Layer 3 of a small transformer language model trained on English Wikipedia (8 layers, counted from 0, width 64).
Take only the direct path to the model's output, skipping the later layers: a vector added to the residual stream pushes a token's score in proportion to its dot product with that token's output vector.

Output vectors of the tokens that the questions are about. A number n stands for n times 0.0034.
"olog": -139 23 115 -70 253 89 -153 -249 241 37 -272 85 -68 25 -211 -98 -24 -93 67 -93 49 152 24 35 -12 -91 129 122 32 -151 223 -141 -171 -17 102 -160 35 -172 285 33 -75 -223 213 -3 208 35 129 11 141 59 -120 -23 4 -90 -77 124 169 -93 45 -125 -80 -231 174 56
"ust": -9 293 45 39 -87 -133 14 -173 160 173 -154 143 -12 -321 42 171 -32 -13 67 -195 -12 -156 29 -37 -149 -23 188 -41 -315 -187 86 49 226 205 -47 147 176 11 211 -45 -292 -89 -64 -112 -103 190 15 -13 87 -12 -233 106 68 120 81 -104 212 -240 -69 93 81 -4 85 -136
"cy": -252 -33 85 -85 59 207 -46 39 -146 100 -252 -208 -140 291 92 164 -198 -20 -78 29 146 -163 -308 57 157 -40 10 -169 264 -14 -191 -77 -320 251 320 137 109 -78 72 -26 -312 -125 187 228 -141 -18 -26 226 56 18 -15 -72 102 185 -4 77 87 -284 195 22 -34 319 -89 -326
"oth": 195 64 199 -123 -193 -38 -66 -151 327 200 -282 144 91 233 -85 -6 -41 3 243 -232 42 183 129 77 -320 -76 -5 -48 -6 -260 -50 -215 -143 146 -86 -51 -219 -156 243 -107 79 98 -59 -35 -2 113 -12 211 46 23 -316 62 225 -130 111 -66 304 -250 18 79 126 -18 58 -227
"ely": 110 -101 83 121 95 -161 -66 -255 -110 188 76 -78 -87 93 285 -51 -225 45 -7 124 35 96 -397 175 -106 -73 -19 -236 -97 -82 -155 -346 -266 231 437 -204 -66 59 187 -56 -52 -41 -76 147 82 103 39 325 271 72 -292 125 -63 6 140 168 79 116 390 142 -84 -176 -213 -407
" school": 109 142 137 -4 155 196 -33 40 34 67 0 -83 126 269 -57 -23 -85 -150 -1 -211 -220 -250 30 10 125 47 45 13 123 -20 -176 -267 -34 -10 -105 -45 -22 -176 66 -165 -188 36 72 -20 36 200 -7 81 -156 115 -5 -151 -12 125 -30 -1 63 -9 -59 61 152 -106 111 95
"iam": -170 120 102 244 81 10 96 -160 448 127 111 95 -66 70 -5 -26 -120 -62 -160 -172 -158 -73 -174 32 15 -117 -158 -142 -254 -66 51 139 -41 -51 51 58 -34 -190 94 -14 155 -127 30 76 86 5 -212 183 5 -6 -173 0 31 -51 -97 231 1 -100 -83 353 446 -130 -156 5
"ame": -90 229 267 -72 31 119 122 -129 -35 144 13 145 155 203 133 106 -162 -41 56 -224 -99 -100 -65 -13 -28 -128 -83 -375 -190 -137 -77 178 -31 132 74 83 -89 33 278 152 -195 -6 -288 -112 222 -127 44 -18 -73 -17 60 -24 -13 -54 273 123 258 -187 -146 59 -126 24 57 -221
"ut": 74 -131 90 -114 39 131 -78 -66 -243 89 -76 260 -23 -39 233 -43 115 54 327 -64 133 30 -43 37 -61 -41 311 -72 -269 -86 -83 16 -131 176 51 26 90 -110 91 -125 -216 -123 -137 -113 -78 94 -26 -103 27 -51 -296 112 29 -135 121 -87 -5 62 36 102 59 200 -76 132
"ican": -200 -51 326 21 -26 -195 -231 -24 10 127 258 -39 -188 286 -469 417 -139 -231 164 -209 117 51 53 -102 -20 -55 107 -14 -18 -243 -106 -157 -29 183 -29 78 310 -1 57 213 -105 -218 213 -56 -221 -125 -387 223 197 37 -378 -83 86 102 -138 185 -1 -43 277 211 261 -50 4 4
"ens": 38 -36 27 320 73 52 -114 -324 -44 165 -169 -187 -9 -110 66 119 277 59 -20 186 -199 194 144 129 -88 -3 170 6 -67 -48 -65 -70 -152 -173 -100 39 88 -115 196 -160 27 -21 -216 -125 -23 52 52 61 213 16 -151 -57 305 46 128 88 -114 126 144 22 -342 -41 -201 -84
"nt": -177 -52 149 77 -15 -44 -76 67 -113 159 -59 -140 211 47 77 -134 -140 25 -10 224 73 182 -85 171 77 -83 98 -54 -341 -53 88 -286 -128 60 196 51 -145 -233 155 -141 -155 -104 -65 -61 -195 68 -75 312 -173 28 89 -99 111 456 19 15 43 -222 -159 368 34 108 -73 52
"ical": -226 -113 124 110 -170 -231 -236 -36 215 8 145 -228 -259 -33 -328 60 -109 -117 -152 -263 -61 104 -176 -36 -291 87 240 98 40 -88 171 -79 -148 165 249 79 24 -19 333 -113 81 -331 275 128 199 -108 -46 311 232 52 -195 -4 -50 146 36 254 111 -191 242 151 144 -227 29 20
" |\n": 81 30 -170 76 -42 -158 20 250 -172 92 77 -152 -39 -79 116 -44 75 -67 -193 60 -9 -135 31 -56 25 -88 -218 24 -153 72 18 54 116 -130 -39 120 -164 -9 156 112 89 140 164 -44 -11 24 -31 9 47 -10 74 58 -115 -118 -78 33 -10 -22 222 -40 -77 144 -25 89
"ent": 17 -49 -79 193 80 61 -134 -296 -123 341 -247 -81 53 -190 22 -12 8 300 -14 57 107 -136 -108 244 -332 17 -217 -89 68 -172 -8 100 -110 -27 -301 51 101 -243 -70 -32 53 -33 -216 -138 162 -4 -76 90 129 -6 -62 70 286 248 -22 192 202 -26 419 -2 67 -116 2 28
"ould": -149 233 251 213 -4 -35 -115 -187 248 302 -106 200 220 248 -137 43 -87 -137 99 15 -28 -441 11 277 -215 -237 -34 -204 -128 -139 -51 -21 -63 140 251 215 -254 19 367 -161 -210 -105 -247 -38 -169 74 -65 292 20 -4 -21 2 -9 -159 179 125 250 131 179 -51 -57 -255 -65 -216
"p": -143 -10 154 -201 -142 -8 -68 -172 -39 126 -208 -182 45 -60 62 55 209 163 -102 116 105 -20 56 -173 109 70 -170 7 -74 -79 -22 135 -81 -31 335 -239 176 -76 -134 80 227 110 190 -140 -98 174 -21 -5 -35 -8 -5 -70 64 100 165 9 55 -150 -183 96 -62 -13 160 -128
"ood": -75 8 -100 116 -54 80 151 169 198 213 50 166 288 144 -30 31 -356 -119 89 -22 -158 83 -107 175 -275 -91 -77 -323 -83 -35 136 -67 -218 -91 231 -70 -105 -44 207 -235 -158 -89 -5 -4 -81 -29 5 -109 -73 15 -292 56 77 43 83 134 261 66 106 -7 366 -359 39 155
"cted": -20 444 187 -130 185 -159 -351 179 -5 256 -95 -104 93 61 89 -51 -191 -117 -72 -91 -182 -89 -324 51 -101 -253 30 54 -346 123 -55 -18 -142 283 62 16 152 -180 21 70 -224 -10 -304 -65 -160 299 -39 214 -27 112 -13 32 197 277 -25 34 77 21 -33 296 62 44 91 -136
"er": 78 -136 -49 -60 -155 174 27 -25 -46 148 -236 175 -81 -308 222 170 148 166 -195 66 25 -19 100 -41 166 -27 132 50 -39 -85 -113 28 -75 -102 -135 170 32 267 -14 -74 -114 -28 -123 113 274 -158 14 30 167 -63 -82 -60 102 -75 31 173 142 -14 -315 171 -78 -98 -99 -240
"ampionship": -256 135 160 414 227 -83 1 146 -48 264 52 96 62 419 -270 -12 175 -239 -53 -169 -181 -324 96 -33 60 -164 123 -277 -55 -191 -144 -134 208 100 65 59 77 -41 -29 169 165 -124 -35 -55 -188 3 -170 -85 -11 64 -53 -156 170 -11 4 131 158 -179 24 20 61 -76 -85 25
"pp": 61 205 272 -130 12 -87 -271 -103 -98 119 -164 -170 -136 -78 81 -114 118 74 130 108 -95 -182 -43 16 168 -51 -114 -152 -249 -177 77 -66 -140 24 76 -182 -86 36 87 2 39 27 51 -109 -254 356 -117 76 -83 55 191 -129 317 202 16 0 303 -250 16 173 71 228 266 -223
"ced": -189 237 73 -208 -192 -65 -115 67 -139 344 -203 8 -88 363 -127 129 -163 -89 47 50 -191 -381 -453 -28 -170 -29 -160 41 14 -22 -268 -355 -215 291 304 20 -75 -277 8 99 155 -62 189 188 -157 250 -40 476 -224 114 -25 -146 60 421 -221 175 382 -60 265 371 20 156 -92 -88
"fter": -80 326 227 18 -98 -357 -303 -82 91 150 -167 130 -165 32 99 192 -26 179 -49 -134 88 -336 -119 151 -26 -133 167 -111 -194 -124 -32 -263 47 327 -47 -7 -193 265 225 -197 -66 -61 34 -19 -263 123 -171 -52 -122 69 -14 -66 124 111 305 13 -7 -26 18 156 211 122 160 -48

Output weights of attention head 0. The head adds the sum of these rows, row i times number i of z. A number n stands for n times 0.001.
o0: -168 -118 -147 -4 -16 -1 -45 -42 226 -7 -138 16 -257 130 -242 76 7 -9 -55 -49 30 18 -43 -158 63 39 89 108 144 -93 130 146 37 236 133 -124 140 -36 115 -177 -77 -90 3 3 74 -25 -79 52 -102 179 104 -84 -106 100 -78 31 54 -63 7 90 188 -76 42 -38
o1: -173 19 50 51 24 192 -48 -145 85 137 177 -54 -117 172 47 39 59 127 15 50 145 -122 5 -10 48 85 1 129 -48 -295 98 90 -53 -194 -114 -62 65 34 40 -8 52 -88 51 91 -49 67 86 175 151 -407 118 -21 -235 -47 -42 -119 -142 96 68 -100 -150 -26 -23 -40
o2: -86 28 -63 -30 -44 3 39 -203 -165 137 44 114 172 -145 -12 -105 132 103 -77 -28 14 110 58 56 131 114 -21 -41 -160 -17 -135 211 117 166 -156 103 54 -68 -25 229 145 -361 -145 73 -152 -45 27 42 -154 -29 -76 71 70 -14 248 -345 44 250 -37 37 50 43 -73 -113
o3: -106 -167 170 80 169 94 108 -56 -190 -142 226 -271 -6 96 170 -368 120 -47 -117 -176 180 192 34 272 -174 -54 -8 -96 -39 62 -108 -36 101 83 107 -134 124 181 -53 -73 66 -168 -247 106 49 175 -258 28 3 114 -31 64 -111 212 26 14 205 -200 -69 -129 -125 143 -148 -158
o4: 67 183 267 85 8 19 177 111 -106 -44 -99 -94 -34 -135 87 32 8 97 -59 23 -118 -41 -235 102 169 -266 -57 1 52 187 -123 225 30 76 48 -98 -98 3 -32 45 -217 141 129 -17 73 -9 -142 84 -151 -310 -174 19 68 60 151 -54 -115 166 -106 -151 15 116 -37 -175
o5: 63 117 -39 206 -191 58 -21 108 172 -127 162 -232 170 172 -34 -217 -51 -72 -10 -132 164 32 105 -83 -17 112 126 -327 19 74 103 108 251 -92 -109 85 -43 62 124 116 208 -252 -111 -43 -24 0 -74 77 29 -343 51 -186 64 -156 -195 8 -95 -59 69 -38 122 -105 -49 52
o6: 60 -232 -42 56 -150 -24 54 82 81 123 149 184 -18 18 -148 21 70 -95 174 -10 -34 -170 82 -11 120 -57 -195 7 217 120 -28 -119 -29 88 212 -189 -232 130 49 263 32 206 -42 28 -81 -62 50 40 136 -93 -118 149 -212 -197 -113 170 4 57 -19 -72 -44 197 -207 -234
o7: 108 -69 157 -146 73 -62 142 -39 -104 57 -251 -3 -28 18 -30 141 -156 239 -38 146 -47 -254 -53 115 26 83 73 -215 -37 169 21 37 83 91 118 -20 35 43 -32 90 -132 -43 26 33 101 -186 128 -96 -129 -62 -30 126 -118 -112 -145 -97 -80 -72 -19 -56 247 -99 52 103
o8: -45 -188 39 -95 71 -60 -2 -38 167 -174 -13 -12 -69 25 -178 -163 -130 -82 81 43 -1 175 -16 -96 7 -254 -46 117 227 40 129 -233 -49 43 113 -125 26 -56 12 -128 154 37 7 60 -57 -136 5 111 51 155 14 27 -62 -77 -2 329 26 25 218 -34 97 -24 93 -82
o9: 18 140 128 85 -48 12 150 -127 202 115 -21 -88 104 -182 -46 156 -115 -38 -78 17 -85 -99 -100 79 -21 -143 -77 24 27 12 -58 -177 36 -3 -40 -255 -186 -113 -109 16 63 186 38 -59 -70 382 -219 25 7 -146 105 42 135 -38 124 -38 84 158 113 90 -3 -41 -45 53
o10: 6 -125 40 -5 -66 120 -128 -229 -47 171 -48 211 214 -165 -9 41 -141 29 88 -168 128 5 -79 164 -55 64 -277 -126 -131 116 -15 38 -178 -14 32 64 3 -60 115 -17 -66 114 77 216 88 -84 -99 -168 -57 -84 10 166 88 -19 71 -53 211 -133 215 48 21 -143 78 -52
o11: 48 -7 -124 43 92 74 133 -55 140 62 102 -85 6 6 -90 -52 98 134 127 -153 -101 -151 -99 -107 484 -68 113 -43 -218 7 -61 -269 -174 -140 -157 196 129 -231 -120 70 105 102 -130 159 -285 -151 -145 129 8 0 81 46 111 -119 -214 210 -125 51 -77 267 135 -82 7 177
o12: -49 184 2 -17 141 -213 15 -93 34 9 38 36 167 -36 -57 -41 114 206 133 -12 -16 -33 -166 -25 -61 -43 -24 23 23 -66 -15 -69 -68 27 -92 -54 85 -101 27 15 -135 80 -107 89 186 41 337 217 118 -72 140 -37 14 -263 -61 175 -169 -145 -35 2 -108 -215 88 79
o13: -38 -236 48 59 12 -152 -156 -66 52 22 159 49 14 -41 3 -180 18 110 -51 -6 187 376 153 -62 -27 -282 33 332 112 -155 -58 129 86 -120 160 -53 -38 -77 171 -47 -178 -237 -88 -52 -159 216 -97 147 -233 90 -15 0 20 72 -33 -135 -196 31 177 -78 134 -88 99 -85
o14: -31 237 -212 91 10 -36 -60 -50 67 -55 -280 -90 -10 134 107 -67 -243 9 -82 38 -130 12 63 -58 -201 -11 94 76 -52 69 152 -169 -111 -27 68 -20 18 -2 182 36 -11 -69 251 26 -156 -10 242 10 174 16 -52 -139 26 19 52 -10 -26 159 -1 -17 51 57 79 38
o15: -67 -107 25 -2 -83 -62 -40 -13 -68 -73 -46 159 203 97 63 -98 84 -140 -23 26 26 -30 -32 214 56 97 41 -229 -194 -32 70 185 207 -69 113 -107 5 77 163 26 52 125 86 108 36 -17 -222 54 9 -309 -26 11 -66 -139 65 -289 45 128 89 -58 -142 119 -52 -97
o16: -8 159 219 -103 -35 -40 42 109 6 -122 7 -68 -36 -161 -209 -109 27 -9 126 -134 -80 20 136 -19 55 112 179 173 -144 82 109 -24 -228 -71 83 -3 -127 -78 267 -167 108 177 222 -104 62 41 149 -70 -84 -63 -18 -22 98 254 50 -226 170 5 -260 -35 -23 -183 -104 55
o17: -26 -310 -34 -87 28 -55 164 119 143 -166 -31 -59 -33 -269 96 -16 -32 200 -49 -30 190 42 127 -122 20 29 121 132 -25 64 155 120 77 109 -90 -106 189 0 -90 220 255 -91 -38 -292 -267 -102 179 290 133 26 -184 -24 -13 164 -35 -70 47 -109 151 -100 -234 -88 -219 -91
o18: -45 17 -146 116 -19 300 -73 -81 68 -128 -14 -162 36 144 -19 -126 51 334 -33 -52 152 -15 62 126 -15 -208 66 -72 97 25 111 -145 -40 -25 -83 -56 -247 -18 64 215 -3 -201 59 199 111 57 171 10 -82 245 35 -200 -172 -119 2 42 28 10 -45 -62 -82 38 -51 -116
o19: -126 -147 165 -68 -73 -115 -107 -35 3 -77 143 -18 159 429 67 81 93 -241 -130 19 135 154 -5 28 -75 -203 -31 -85 -93 -29 -85 65 124 175 43 -95 -48 111 -172 -103 -134 88 -374 213 41 -24 -24 -1 152 -88 225 -138 -103 34 136 -159 21 72 -57 288 51 113 -33 -122
o20: -208 131 87 -78 -17 88 -81 -44 -13 -54 -275 30 103 -103 136 36 455 45 -86 228 -177 131 118 -108 -79 312 156 -41 -173 -129 -67 -53 0 -29 -62 -67 -16 68 90 56 293 -79 -3 -53 179 -9 -245 2 12 158 -128 -78 103 -142 -219 -257 162 144 -38 91 -38 21 -66 -100
o21: 163 -243 3 23 8 -135 -115 141 75 -47 144 27 30 -101 144 -65 -62 98 -89 51 227 -103 40 245 59 -117 -249 -97 -16 30 -132 151 3 -222 -151 167 -76 99 85 169 -173 284 38 213 -39 -64 107 -13 -159 -400 191 98 15 -19 59 84 -31 -364 166 -17 38 -75 -42 191
o22: -129 328 116 -98 -7 -143 43 -76 -136 201 -70 70 -126 -131 139 -75 -32 40 27 42 -214 4 -39 -38 6 -73 -53 -46 190 138 3 229 22 -26 -79 74 167 17 -61 88 91 154 -276 -25 -173 -41 -83 -48 -76 -324 216 4 167 213 27 92 -42 -96 -23 -93 -11 -108 120 144
o23: 29 11 30 60 -61 -7 -147 -42 10 -39 -42 186 48 -117 19 37 -63 123 -6 -129 -126 -121 0 32 -103 158 -127 51 -137 110 -121 40 -136 115 -122 -54 101 62 101 107 -164 -162 111 83 14 119 -103 -172 -44 203 -127 -92 153 54 -65 57 180 9 11 -41 200 1 -28 25
o24: -65 235 -113 -14 -24 157 -52 -50 -38 22 -204 156 345 52 -166 -68 37 -131 -166 39 -15 205 -243 -117 -56 70 -35 56 8 -18 71 43 122 -11 26 -110 0 132 98 58 -47 -148 149 218 13 -72 -33 -85 114 125 -122 -106 2 -36 147 -175 214 -43 -47 49 -24 -130 20 -132
o25: -82 78 -288 64 164 28 -26 57 118 -65 -66 -1 -197 -225 -47 145 254 94 -121 -97 144 89 34 -67 176 -157 -5 35 -45 -210 -178 121 18 -402 -7 41 46 43 150 -77 220 119 103 118 -117 -59 -196 130 -17 44 74 -80 215 33 2 -135 47 -313 -116 170 98 47 -82 155
o26: 59 -102 141 -176 -119 42 -49 -23 188 -219 154 -51 162 95 -276 113 139 26 -32 -2 214 0 142 -37 81 -126 36 5 -164 -91 121 80 213 57 -84 -27 51 79 -62 192 240 -217 -244 14 -226 -160 -15 62 -13 1 69 -136 -44 36 -92 -88 240 -171 -64 34 154 -85 -220 23
o27: 15 94 6 -64 146 -99 33 208 -44 -139 92 -56 82 220 29 -111 -35 -238 27 186 -46 104 -82 203 -185 -106 -169 57 -102 13 -59 -82 202 154 -21 22 13 -118 -90 -61 -186 100 15 13 -114 11 -162 27 -14 -372 136 -57 -47 -148 196 -28 34 191 313 130 -5 -92 -81 -13
o28: -204 -48 -199 120 165 152 151 230 -99 -186 136 -109 -223 57 125 -3 -83 -98 21 -82 -174 101 42 100 98 125 -15 90 41 52 -83 -27 116 -24 -55 -7 15 161 2 -74 42 181 10 359 168 -129 -128 73 -84 -126 134 -145 -160 -192 -167 37 1 60 -184 63 66 -214 -119 205
o29: 195 -356 77 44 -194 -7 6 -42 -102 22 -71 191 -79 -67 -149 9 -42 -127 -130 -61 203 -55 -81 88 17 282 -69 -213 133 18 85 50 40 48 137 -17 138 120 174 -204 -58 -16 169 34 103 -68 0 147 -62 179 91 44 -309 -42 8 -155 215 50 186 -331 -162 -27 -57 17
o30: 22 49 34 206 77 116 111 -175 31 -124 -23 -88 -192 276 80 73 -130 191 -190 -126 -41 -92 34 98 -226 -101 103 -141 4 106 -179 -100 24 -53 120 -23 38 205 95 -221 -246 -82 216 -41 36 -4 122 219 -63 187 -117 -55 -82 -85 -63 -271 42 107 -59 25 122 172 78 89
o31: 51 -4 -87 -53 -46 53 -169 -83 -51 222 -151 317 215 173 123 -41 0 -32 -68 12 36 -98 29 227 -78 -158 40 -89 -209 118 32 61 45 -62 60 -106 -149 113 45 174 -288 340 -65 85 83 -48 96 -41 -140 -225 -15 32 -2 91 10 -179 119 -120 -96 56 -157 60 7 -38

Each question shows a token from some text and the vector z that the head gathered there. A number n stands for n times 0.0065.

"or": 68 -116 140 123 40 -80 -124 -93 87 -92 10 136 31 230 -105 -23 17 -81 36 86 -200 77 -92 38 15 114 98 8 -102 -45 -12 -34
Which three tokens does it push up most, strongest first? "nt", "ican", "cted"

",": -37 0 -5 -44 45 -52 -79 112 -59 -60 26 14 75 -135 46 20 154 -87 39 5 -58 -23 55 -57 -28 -96 -47 -29 -74 -32 14 141
Which two tokens does it push up most, strongest first? "ame", "cted"

"re": 51 -302 163 -70 1 -144 -259 30 -2 92 158 -147 -252 -22 55 0 68 -280 -190 225 213 -234 73 227 222 -3 105 76 -151 -92 37 20
Pushed up most: "cted"

"g": 119 -74 -86 119 106 8 132 42 43 136 -169 -51 55 -138 -2 -67 57 -96 112 104 -106 -300 -266 -37 -31 -264 -152 49 229 319 426 -146
Pushed up most: "ely"

" and": 37 -77 161 65 -29 -101 -117 -43 16 -74 52 159 63 99 -80 -14 67 -40 -8 93 -97 47 -51 18 -34 88 89 -32 -78 -67 -25 26
Pushed up most: "nt"

"e": 97 -108 -180 -147 152 -140 17 20 124 4 -97 -267 133 44 152 -121 194 -175 66 111 -276 -7 63 -144 -4 -159 -100 142 -182 -34 54 83
Pushed down most: "er"

" d": 51 6 -31 -68 13 59 48 48 25 -24 5 9 43 -51 45 79 113 -72 -55 6 -81 -110 2 -33 123 -141 25 51 -77 16 12 77
Pushed up most: "ould"

"J": -34 -67 102 33 105 116 0 6 48 22 -64 110 -43 -14 -42 79 -24 -74 90 49 3 -45 -13 -62 77 59 93 93 -32 -112 -38 -31
Which two tokens does it push up most, strongest first? "ampionship", "iam"

"y": 127 -89 -169 -89 -179 -4 24 39 233 -75 66 34 -59 -82 27 90 179 -17 -122 31 -80 25 -13 -133 48 20 151 126 34 210 -173 -64
Which two tokens does it push up most, strongest first? "ical", "ican"

"ies": 12 12 -126 -55 17 -23 61 99 25 -10 -56 -66 94 -130 25 -78 -22 62 100 -6 -217 -76 -151 -94 47 -257 -66 44 -6 69 24 -11
Pushed down most: "pp"

"ap": 7 2 80 63 162 121 -64 -10 -19 28 -8 139 -66 29 -55 135 -16 -67 -151 39 4 26 61 -49 16 122 53 132 1 -131 -89 4
Pushed down most: "olog"

"ig": 51 16 -41 -93 -132 -138 -5 -19 115 65 48 110 68 67 -31 -152 43 93 99 -132 250 -265 -229 44 62 -20 84 -103 -84 148 60 -152
Pushed down most: "ame"

"B": 185 59 108 70 124 116 -67 145 70 90 -266 43 -134 119 -127 107 27 79 16 245 38 -139 -51 -229 -110 48 303 165 147 28 163 -136
Pushed down most: "ent"

"ical": 45 -34 17 -24 -1 -138 111 132 139 65 90 30 30 -96 94 -69 132 -91 228 -89 60 -175 -87 24 60 -138 -51 -193 -35 50 70 9
Which two tokens does it push up most, strongest first? "olog", "ced"

" in": 60 -79 256 -155 11 -237 -200 172 -97 -97 106 25 3 14 -31 -123 30 59 -30 -5 66 -65 109 63 40 -11 52 -208 -245 4 32 72
Pushed up most: "ust"

"it": -130 -115 20 54 -30 33 121 140 -56 -37 -26 -11 11 -103 -35 76 -46 41 47 -113 111 81 40 2 47 203 74 -124 40 26 -26 37
Pushed down most: "cted"

" v": 2 -68 -155 -99 95 -113 3 56 -102 36 27 -46 88 -20 -54 -95 59 -238 -61 -14 -52 75 168 31 -100 -28 -88 -1 -174 -75 22 119
Which two tokens does it push up most, strongest first? "cted", "fter"

"inist": -64 20 -23 51 174 -297 -152 102 -44 -32 46 -41 -47 -143 -114 -52 -77 -20 -105 7 67 42 34 49 -116 23 -115 -21 68 85 43 -137
Pushed down most: "oth"

"che": 29 -130 -25 25 0 -10 39 -3 121 96 15 174 56 3 -69 -27 -72 -1 156 32 71 2 -84 43 98 122 163 -6 -34 -73 -80 -22
Pushed down most: "ut"

" F": -88 -40 71 7 28 39 56 102 -84 29 -63 18 -26 -69 -38 19 0 28 46 -100 99 -48 -7 -25 14 86 62 -133 -44 -13 -6 -21
Pushed down most: "ely"

" dis": -65 -95 -87 48 65 -119 4 27 85 22 -34 -59 41 45 -134 88 -37 -74 -125 120 -84 109 47 -93 -69 2 -64 56 -36 56 -83 6
Pushed down most: "olog"

"c": 145 -84 -143 -209 139 -273 32 252 166 -100 -37 -102 14 -98 80 52 -8 12 -17 36 -4 -152 -110 -94 0 -22 -80 -67 -45 189 135 -21
Pushed up most: "cy"

" the": -11 16 64 -17 -10 -76 -38 29 -10 -42 34 -42 -12 90 1 90 -41 -45 -21 126 16 -29 -89 -27 -56 -72 -57 -92 -123 -12 14 89
Pushed down most: "iam"

" by": 38 -37 135 -54 69 -167 -40 70 -12 70 98 52 -119 8 41 95 142 103 -137 35 -70 -57 53 16 -17 -65 50 -34 -187 104 -42 58
Pushed up most: "ust"

"av": 6 11 115 -50 22 -24 34 15 -57 16 121 -14 1 33 -3 87 31 -107 -18 26 68 -1 -19 77 4 -66 -12 -12 -161 66 13 86
Pushed up most: "ould"

"ony": 40 -26 -114 223 60 -40 -37 29 122 43 96 -145 -120 46 41 -16 -12 -118 103 81 -211 -4 -75 89 -45 -186 -2 102 -66 179 245 -13
Pushed down most: "er"

"A": 9 -12 111 47 110 125 -17 36 49 51 -129 92 -72 19 -58 85 -10 -16 82 92 26 -80 -36 -117 33 40 143 122 19 -75 16 -61
Pushed down most: "ent"

"uss": -37 -81 10 -144 221 42 -81 45 7 100 -137 54 23 35 58 33 -59 -247 -19 116 45 -50 70 -6 49 67 12 111 8 -246 156 21
Which two tokens does it push up most, strongest first? "cted", "fter"

"er": -102 -9 119 93 27 21 60 30 52 -34 30 83 51 87 36 22 -29 18 -26 20 -93 -20 3 129 -57 -184 13 117 -62 27 50 -11
Pushed down most: "er"

" t": 3 -22 -42 -70 -27 -86 -28 52 45 -64 15 -22 61 -122 21 -2 121 -17 36 -15 21 -57 10 -67 -4 -119 -9 -26 -109 25 -48 51
Pushed up most: "olog"

" be": 88 -182 8 -120 90 -61 -21 162 24 20 161 62 -35 88 41 10 109 -110 24 -112 -45 8 -108 86 2 24 -96 -147 -75 28 154 44
Pushed down most: "ampionship"

"9": -93 -55 -73 69 0 -41 -76 -67 -59 -4 -34 -64 41 -20 52 -5 13 -215 70 87 63 -77 -93 36 40 70 -67 10 -95 -44 213 -18
Pushed up most: "fter"

"3": -52 -57 -42 69 -26 -9 -58 -28 -38 5 9 -37 33 -14 45 -31 -4 -225 65 71 4 -92 -80 54 1 21 -47 17 -152 -58 187 -25
Pushed up most: "fter"

"ra": -40 75 1 18 33 82 24 196 -96 111 -18 109 63 85 -24 -93 -42 -110 37 -191 -57 23 56 157 -87 -140 -2 -128 -161 59 172 -31
Pushed up most: "ent"

"ull": -17 -201 -260 -155 23 -39 83 171 43 -93 34 129 65 44 -41 79 102 -244 -145 30 -67 195 -34 80 41 76 -37 -56 195 4 -1 93
Pushed down most: "ens"

" K": -50 -137 168 12 -42 111 98 78 46 5 10 286 -128 77 -72 86 -99 -27 -62 55 19 40 66 -58 -44 91 156 38 -108 -71 -128 44
Pushed up most: "ampionship"

"amp": -53 -6 46 -46 14 124 -140 72 -71 -35 69 75 -3 37 11 29 -17 -135 -32 -41 -2 118 23 116 76 76 69 -60 19 89 48 -49
Pushed up most: "iam"

"m": 156 39 243 -41 19 46 -133 99 -51 23 -284 112 56 159 -42 81 -64 101 77 81 171 -188 -70 -22 -58 60 167 64 4 -40 118 -89
Which two tokens does it push up most, strongest first? "ican", "ampionship"

" g": 36 -87 -12 -11 -58 105 26 66 -16 -6 58 42 -38 66 -41 27 -10 -116 -32 -2 36 26 99 -33 1 115 55 -169 -211 -11 1 98
Pushed up most: "pp"

" res": -6 -24 74 -64 117 -64 -24 55 -90 23 26 -62 -26 -80 17 98 115 -1 20 -21 45 -38 1 -5 49 -54 -35 -9 -57 4 -4 81
Pushed down most: "ican"